Layer 8 of a small transformer language model trained on English Wikipedia (19 layers, counted from 0, width 96).
A neuron's activation on a vector x is quick GELU(weights . x), where the dot is the dot product. Quick GELU of z is z times sigmoid(1.702 z).

Input weights of the MLP neurons that the questions are about. A number n stands for (n - 128) times 0.0049.
n107: 116, 79, 155, 157, 95, 121, 108, 193, 105, 142, 129, 161, 156, 138, 151, 150, 123, 80, 210, 141, 143, 133, 124, 85, 176, 87, 178, 125, 146, 129, 80, 127, 157, 200, 69, 99, 162, 171, 202, 81, 151, 120, 80, 121, 160, 57, 68, 138, 123, 161, 102, 115, 125, 159, 88, 183, 122, 150, 163, 125, 78, 176, 110, 70, 115, 96, 124, 130, 177, 158, 85, 116, 169, 92, 138, 163, 108, 96, 62, 113, 155, 87, 133, 161, 137, 177, 125, 129, 147, 169, 168, 78, 102, 181, 100, 151
n152: 136, 198, 146, 101, 104, 75, 176, 165, 178, 189, 159, 124, 146, 182, 141, 84, 132, 140, 195, 136, 116, 101, 161, 98, 116, 130, 163, 150, 92, 125, 139, 219, 136, 142, 87, 109, 117, 144, 114, 152, 130, 169, 178, 100, 70, 153, 71, 187, 127, 128, 113, 139, 136, 73, 109, 193, 171, 80, 145, 142, 169, 104, 99, 123, 129, 108, 132, 98, 118, 194, 104, 106, 188, 95, 142, 139, 142, 189, 82, 113, 97, 101, 153, 202, 165, 93, 134, 101, 115, 144, 133, 134, 180, 99, 201, 109
n157: 155, 114, 113, 127, 138, 176, 144, 126, 93, 45, 84, 119, 128, 165, 141, 112, 64, 56, 98, 83, 205, 87, 175, 139, 138, 93, 119, 138, 95, 128, 151, 133, 77, 158, 120, 125, 131, 125, 177, 175, 111, 131, 156, 189, 117, 149, 131, 137, 152, 79, 138, 164, 152, 168, 109, 137, 123, 90, 121, 125, 177, 85, 168, 150, 146, 166, 88, 120, 114, 181, 183, 133, 179, 83, 131, 98, 203, 148, 67, 110, 38, 173, 172, 147, 130, 126, 71, 107, 168, 126, 135, 145, 149, 145, 155, 142
n271: 140, 151, 122, 66, 117, 141, 82, 196, 128, 186, 152, 90, 172, 210, 157, 120, 126, 134, 158, 147, 126, 100, 130, 96, 131, 120, 71, 54, 67, 187, 165, 159, 142, 135, 77, 78, 101, 132, 159, 122, 138, 104, 101, 170, 110, 123, 107, 68, 71, 114, 170, 170, 58, 118, 138, 66, 70, 93, 130, 132, 87, 88, 126, 136, 169, 159, 160, 154, 117, 87, 100, 202, 141, 139, 128, 123, 137, 122, 133, 176, 146, 131, 117, 97, 192, 132, 132, 100, 156, 142, 62, 166, 63, 119, 192, 99
n284: 161, 112, 151, 169, 164, 106, 118, 114, 161, 148, 116, 115, 137, 174, 164, 177, 30, 90, 129, 133, 121, 77, 135, 116, 108, 109, 112, 180, 124, 115, 91, 141, 155, 141, 100, 78, 183, 69, 95, 133, 50, 156, 250, 148, 129, 76, 139, 150, 99, 120, 159, 144, 157, 147, 139, 152, 105, 115, 197, 138, 98, 116, 138, 120, 223, 118, 139, 96, 159, 133, 164, 164, 162, 99, 183, 78, 66, 85, 100, 134, 147, 113, 141, 111, 159, 128, 92, 125, 150, 90, 132, 94, 114, 155, 133, 177
n352: 92, 122, 120, 84, 90, 125, 142, 117, 123, 154, 88, 117, 145, 127, 96, 79, 103, 107, 62, 169, 107, 139, 116, 152, 217, 82, 87, 140, 88, 121, 184, 106, 164, 120, 89, 132, 134, 100, 134, 100, 150, 135, 178, 112, 138, 144, 114, 144, 129, 159, 169, 152, 139, 122, 138, 154, 110, 88, 122, 120, 23, 151, 137, 150, 150, 121, 143, 124, 199, 136, 122, 111, 133, 96, 137, 115, 63, 137, 137, 111, 136, 117, 112, 143, 149, 101, 139, 128, 119, 67, 133, 101, 167, 135, 110, 78
n391: 112, 126, 86, 141, 125, 110, 137, 42, 196, 113, 68, 147, 93, 128, 125, 139, 142, 153, 93, 126, 139, 105, 197, 177, 141, 108, 88, 158, 88, 102, 125, 161, 198, 168, 101, 103, 157, 111, 161, 48, 77, 140, 139, 143, 131, 134, 140, 181, 104, 76, 93, 106, 108, 100, 128, 135, 127, 197, 123, 131, 76, 95, 159, 114, 117, 56, 131, 44, 127, 73, 80, 149, 155, 37, 87, 179, 68, 100, 127, 179, 84, 148, 98, 152, 82, 110, 122, 197, 78, 181, 144, 127, 167, 134, 156, 84

Each question shows a token from some text and the vector x that enters the MLP there. A number n stands for (n - 128) times 0.036.

" B": 124, 162, 150, 180, 78, 136, 83, 123, 113, 172, 109, 126, 130, 111, 101, 172, 157, 156, 124, 105, 145, 169, 70, 185, 92, 118, 146, 205, 98, 146, 169, 142, 110, 84, 106, 134, 92, 125, 142, 111, 172, 190, 130, 83, 121, 111, 115, 156, 163, 125, 126, 110, 117, 100, 193, 147, 103, 123, 150, 118, 177, 116, 170, 88, 118, 128, 139, 138, 95, 164, 92, 154, 72, 197, 81, 151, 113, 115, 103, 138, 105, 165, 126, 111, 138, 178, 93, 127, 135, 93, 168, 146, 102, 98, 169, 134
Which neuron fires most, and how strongly? n152, at about 0.25

"47": 134, 136, 175, 167, 134, 146, 114, 110, 86, 166, 103, 175, 128, 90, 101, 163, 146, 169, 135, 113, 137, 161, 109, 160, 69, 121, 117, 189, 122, 143, 167, 116, 93, 120, 142, 128, 122, 67, 104, 81, 127, 166, 143, 90, 93, 107, 89, 145, 178, 140, 120, 153, 114, 110, 209, 200, 123, 185, 158, 119, 172, 150, 135, 62, 127, 145, 141, 147, 109, 148, 153, 180, 100, 132, 152, 120, 124, 139, 125, 106, 85, 143, 116, 108, 122, 137, 84, 159, 141, 91, 141, 158, 68, 105, 165, 190
The neuron with the highest activation: n284

"78": 131, 134, 173, 171, 137, 142, 91, 93, 95, 183, 108, 147, 127, 77, 117, 177, 116, 156, 135, 85, 138, 141, 136, 132, 87, 121, 113, 187, 129, 142, 162, 127, 99, 117, 129, 136, 126, 72, 108, 98, 141, 176, 151, 81, 87, 110, 94, 144, 179, 158, 148, 110, 92, 109, 194, 182, 110, 184, 152, 121, 156, 166, 153, 86, 130, 130, 156, 165, 73, 152, 139, 167, 103, 164, 158, 135, 126, 149, 120, 116, 88, 176, 120, 131, 134, 141, 84, 133, 160, 76, 135, 119, 71, 95, 157, 195
The neuron with the highest activation: n284

"c": 80, 158, 155, 180, 141, 142, 106, 103, 76, 133, 118, 71, 117, 125, 106, 164, 98, 128, 118, 114, 144, 152, 97, 166, 99, 112, 131, 189, 165, 139, 155, 128, 95, 87, 127, 101, 126, 82, 129, 98, 138, 116, 109, 107, 114, 134, 121, 164, 110, 147, 117, 99, 165, 115, 187, 123, 80, 132, 156, 108, 165, 167, 178, 84, 108, 143, 130, 157, 132, 125, 61, 186, 57, 181, 168, 162, 110, 137, 131, 167, 129, 150, 102, 95, 97, 139, 101, 132, 143, 112, 111, 159, 93, 77, 203, 138
Which two neurons fire most, strongest first? n271, n284

" g": 134, 122, 171, 169, 104, 130, 124, 104, 104, 149, 98, 126, 126, 79, 127, 165, 153, 120, 127, 127, 180, 152, 91, 106, 109, 101, 131, 168, 106, 139, 157, 140, 100, 71, 90, 95, 61, 90, 128, 87, 183, 196, 104, 91, 109, 94, 116, 164, 150, 132, 97, 132, 133, 73, 190, 142, 101, 148, 131, 116, 158, 116, 183, 110, 106, 152, 181, 117, 133, 136, 113, 144, 57, 200, 73, 152, 151, 180, 129, 130, 109, 125, 128, 94, 145, 159, 119, 132, 128, 105, 128, 154, 79, 100, 160, 146
The neuron with the highest activation: n271

"f": 141, 142, 169, 190, 119, 146, 85, 106, 103, 118, 106, 138, 127, 124, 125, 154, 146, 97, 136, 112, 145, 195, 96, 172, 65, 128, 148, 164, 164, 147, 150, 111, 123, 107, 109, 148, 106, 126, 139, 117, 159, 152, 85, 72, 159, 109, 128, 176, 139, 119, 139, 107, 136, 140, 187, 130, 111, 168, 138, 110, 155, 144, 160, 93, 90, 156, 169, 168, 163, 159, 82, 206, 62, 170, 158, 159, 101, 125, 109, 106, 74, 166, 121, 133, 118, 152, 100, 152, 149, 40, 145, 164, 112, 123, 183, 153
The neuron with the highest activation: n107

" I": 112, 161, 165, 189, 78, 120, 118, 133, 88, 184, 85, 134, 81, 86, 118, 165, 182, 157, 94, 117, 161, 150, 46, 176, 131, 115, 132, 152, 97, 122, 177, 113, 101, 75, 115, 102, 96, 106, 143, 126, 177, 155, 109, 83, 101, 120, 145, 152, 178, 172, 110, 125, 139, 97, 172, 145, 110, 156, 139, 127, 155, 170, 142, 128, 153, 116, 139, 139, 105, 156, 108, 144, 72, 184, 113, 131, 116, 137, 117, 168, 95, 187, 109, 122, 120, 124, 93, 128, 124, 77, 134, 120, 85, 100, 192, 139
The neuron with the highest activation: n352

" imp": 124, 134, 169, 183, 122, 133, 144, 120, 42, 140, 73, 93, 112, 71, 78, 153, 136, 135, 138, 110, 160, 166, 94, 109, 151, 108, 162, 154, 141, 156, 157, 91, 102, 92, 124, 133, 89, 126, 160, 121, 144, 157, 67, 81, 138, 82, 126, 184, 142, 106, 92, 126, 154, 119, 152, 135, 113, 178, 167, 118, 155, 107, 171, 51, 82, 114, 143, 151, 118, 149, 88, 146, 105, 189, 136, 146, 130, 121, 117, 107, 97, 130, 109, 71, 145, 127, 110, 123, 137, 156, 150, 156, 47, 110, 155, 146
The neuron with the highest activation: n107

"===": 134, 106, 174, 189, 129, 162, 94, 105, 70, 156, 79, 117, 131, 86, 93, 134, 120, 164, 156, 93, 163, 115, 136, 131, 123, 175, 111, 158, 165, 140, 171, 134, 112, 153, 66, 105, 118, 82, 146, 110, 131, 167, 119, 68, 140, 119, 111, 114, 166, 120, 116, 95, 144, 107, 178, 178, 139, 146, 129, 111, 150, 194, 135, 72, 119, 118, 135, 119, 137, 147, 106, 147, 63, 168, 148, 138, 95, 94, 106, 159, 101, 150, 92, 78, 132, 165, 68, 106, 138, 68, 119, 135, 80, 86, 154, 166
Which neuron fires most, and how strongly? n107, at about 1.5

",": 145, 126, 169, 174, 130, 184, 97, 141, 88, 174, 123, 160, 120, 100, 90, 175, 163, 153, 177, 99, 168, 167, 108, 137, 112, 145, 84, 145, 113, 114, 176, 88, 104, 124, 88, 109, 97, 101, 122, 113, 144, 176, 137, 80, 129, 134, 121, 135, 150, 96, 97, 138, 134, 91, 161, 176, 74, 175, 161, 119, 127, 158, 172, 113, 96, 132, 146, 148, 69, 145, 120, 177, 80, 192, 103, 170, 142, 112, 135, 134, 142, 160, 104, 110, 121, 136, 80, 120, 122, 80, 135, 120, 104, 87, 177, 175
The neuron with the highest activation: n271

"69": 113, 112, 180, 159, 106, 153, 99, 85, 86, 175, 115, 163, 128, 92, 108, 169, 134, 157, 156, 113, 134, 174, 107, 152, 77, 130, 114, 206, 126, 140, 159, 125, 93, 121, 151, 128, 118, 77, 106, 89, 135, 165, 137, 102, 81, 79, 88, 147, 151, 157, 124, 130, 93, 116, 204, 182, 128, 193, 155, 108, 166, 159, 155, 81, 119, 138, 147, 173, 89, 161, 118, 166, 109, 149, 132, 129, 110, 135, 118, 124, 101, 139, 91, 130, 130, 141, 78, 146, 159, 104, 142, 129, 68, 104, 172, 190
Which two neurons fire most, strongest first? n284, n107

"M": 126, 135, 207, 200, 83, 134, 105, 127, 89, 186, 79, 132, 104, 89, 79, 187, 157, 128, 129, 94, 114, 175, 92, 167, 130, 104, 148, 183, 109, 139, 197, 109, 97, 94, 81, 132, 93, 85, 123, 120, 157, 152, 124, 115, 125, 104, 138, 175, 136, 149, 128, 127, 126, 89, 159, 156, 81, 173, 132, 129, 164, 82, 172, 97, 129, 114, 145, 141, 96, 144, 98, 165, 91, 186, 92, 117, 114, 147, 124, 133, 71, 162, 133, 119, 127, 131, 113, 153, 133, 77, 139, 139, 112, 131, 166, 128
The neuron with the highest activation: n352

"N": 98, 125, 152, 139, 124, 154, 137, 109, 113, 125, 47, 135, 91, 99, 95, 173, 170, 135, 165, 78, 139, 141, 70, 151, 106, 156, 110, 189, 142, 121, 176, 132, 115, 103, 107, 135, 78, 93, 99, 115, 139, 145, 92, 65, 101, 130, 75, 172, 127, 163, 99, 123, 142, 93, 171, 166, 139, 176, 110, 104, 163, 147, 185, 95, 137, 114, 149, 114, 100, 167, 156, 185, 103, 185, 156, 115, 117, 177, 134, 105, 81, 129, 156, 144, 104, 148, 123, 170, 138, 111, 154, 160, 152, 99, 192, 153
The neuron with the highest activation: n152

"th": 106, 137, 142, 128, 109, 185, 114, 93, 100, 181, 86, 145, 96, 119, 89, 184, 144, 157, 138, 115, 161, 158, 105, 147, 116, 98, 121, 171, 162, 113, 197, 142, 97, 84, 119, 166, 56, 51, 152, 96, 132, 143, 85, 65, 142, 126, 124, 155, 146, 148, 136, 105, 138, 132, 132, 175, 123, 165, 114, 126, 142, 149, 139, 50, 81, 170, 154, 147, 113, 168, 133, 164, 103, 150, 99, 148, 86, 135, 111, 98, 99, 114, 123, 154, 80, 138, 92, 134, 167, 114, 118, 84, 127, 96, 136, 142
Which two neurons fire most, strongest first? n352, n107

" 27": 133, 166, 165, 160, 116, 166, 144, 101, 90, 161, 101, 173, 124, 104, 99, 145, 156, 137, 162, 124, 121, 138, 126, 155, 78, 168, 143, 181, 89, 131, 153, 126, 81, 115, 161, 87, 115, 78, 122, 113, 141, 146, 114, 115, 110, 80, 108, 177, 180, 115, 114, 102, 102, 135, 200, 172, 118, 190, 132, 92, 154, 157, 134, 64, 127, 150, 132, 149, 82, 134, 164, 163, 57, 167, 140, 116, 114, 135, 125, 149, 128, 151, 111, 101, 137, 146, 87, 158, 153, 69, 119, 152, 70, 79, 158, 181
The neuron with the highest activation: n284

"ve": 99, 149, 140, 159, 120, 123, 103, 92, 130, 138, 118, 135, 141, 120, 135, 155, 133, 155, 125, 90, 137, 157, 105, 139, 69, 141, 140, 181, 115, 170, 129, 100, 88, 130, 161, 152, 95, 94, 177, 130, 180, 172, 70, 72, 114, 91, 135, 164, 183, 125, 103, 154, 121, 139, 155, 155, 118, 144, 98, 140, 195, 181, 136, 77, 100, 163, 151, 143, 97, 112, 115, 159, 101, 198, 142, 86, 149, 144, 130, 174, 88, 184, 138, 136, 92, 167, 68, 124, 130, 72, 91, 149, 137, 114, 171, 165
Which neuron fires most, and how strongly? n157, at about 0.43

" C": 147, 111, 155, 178, 76, 134, 90, 135, 79, 136, 60, 116, 109, 92, 86, 184, 144, 145, 160, 112, 151, 159, 78, 153, 116, 129, 160, 201, 94, 151, 200, 160, 104, 80, 103, 97, 95, 96, 101, 114, 177, 139, 91, 77, 127, 100, 118, 127, 153, 127, 119, 103, 123, 82, 157, 143, 98, 124, 142, 98, 171, 135, 166, 104, 123, 163, 135, 130, 122, 160, 103, 151, 76, 188, 134, 152, 111, 111, 118, 161, 90, 181, 101, 117, 123, 164, 109, 133, 161, 114, 136, 155, 94, 85, 177, 132
The neuron with the highest activation: n271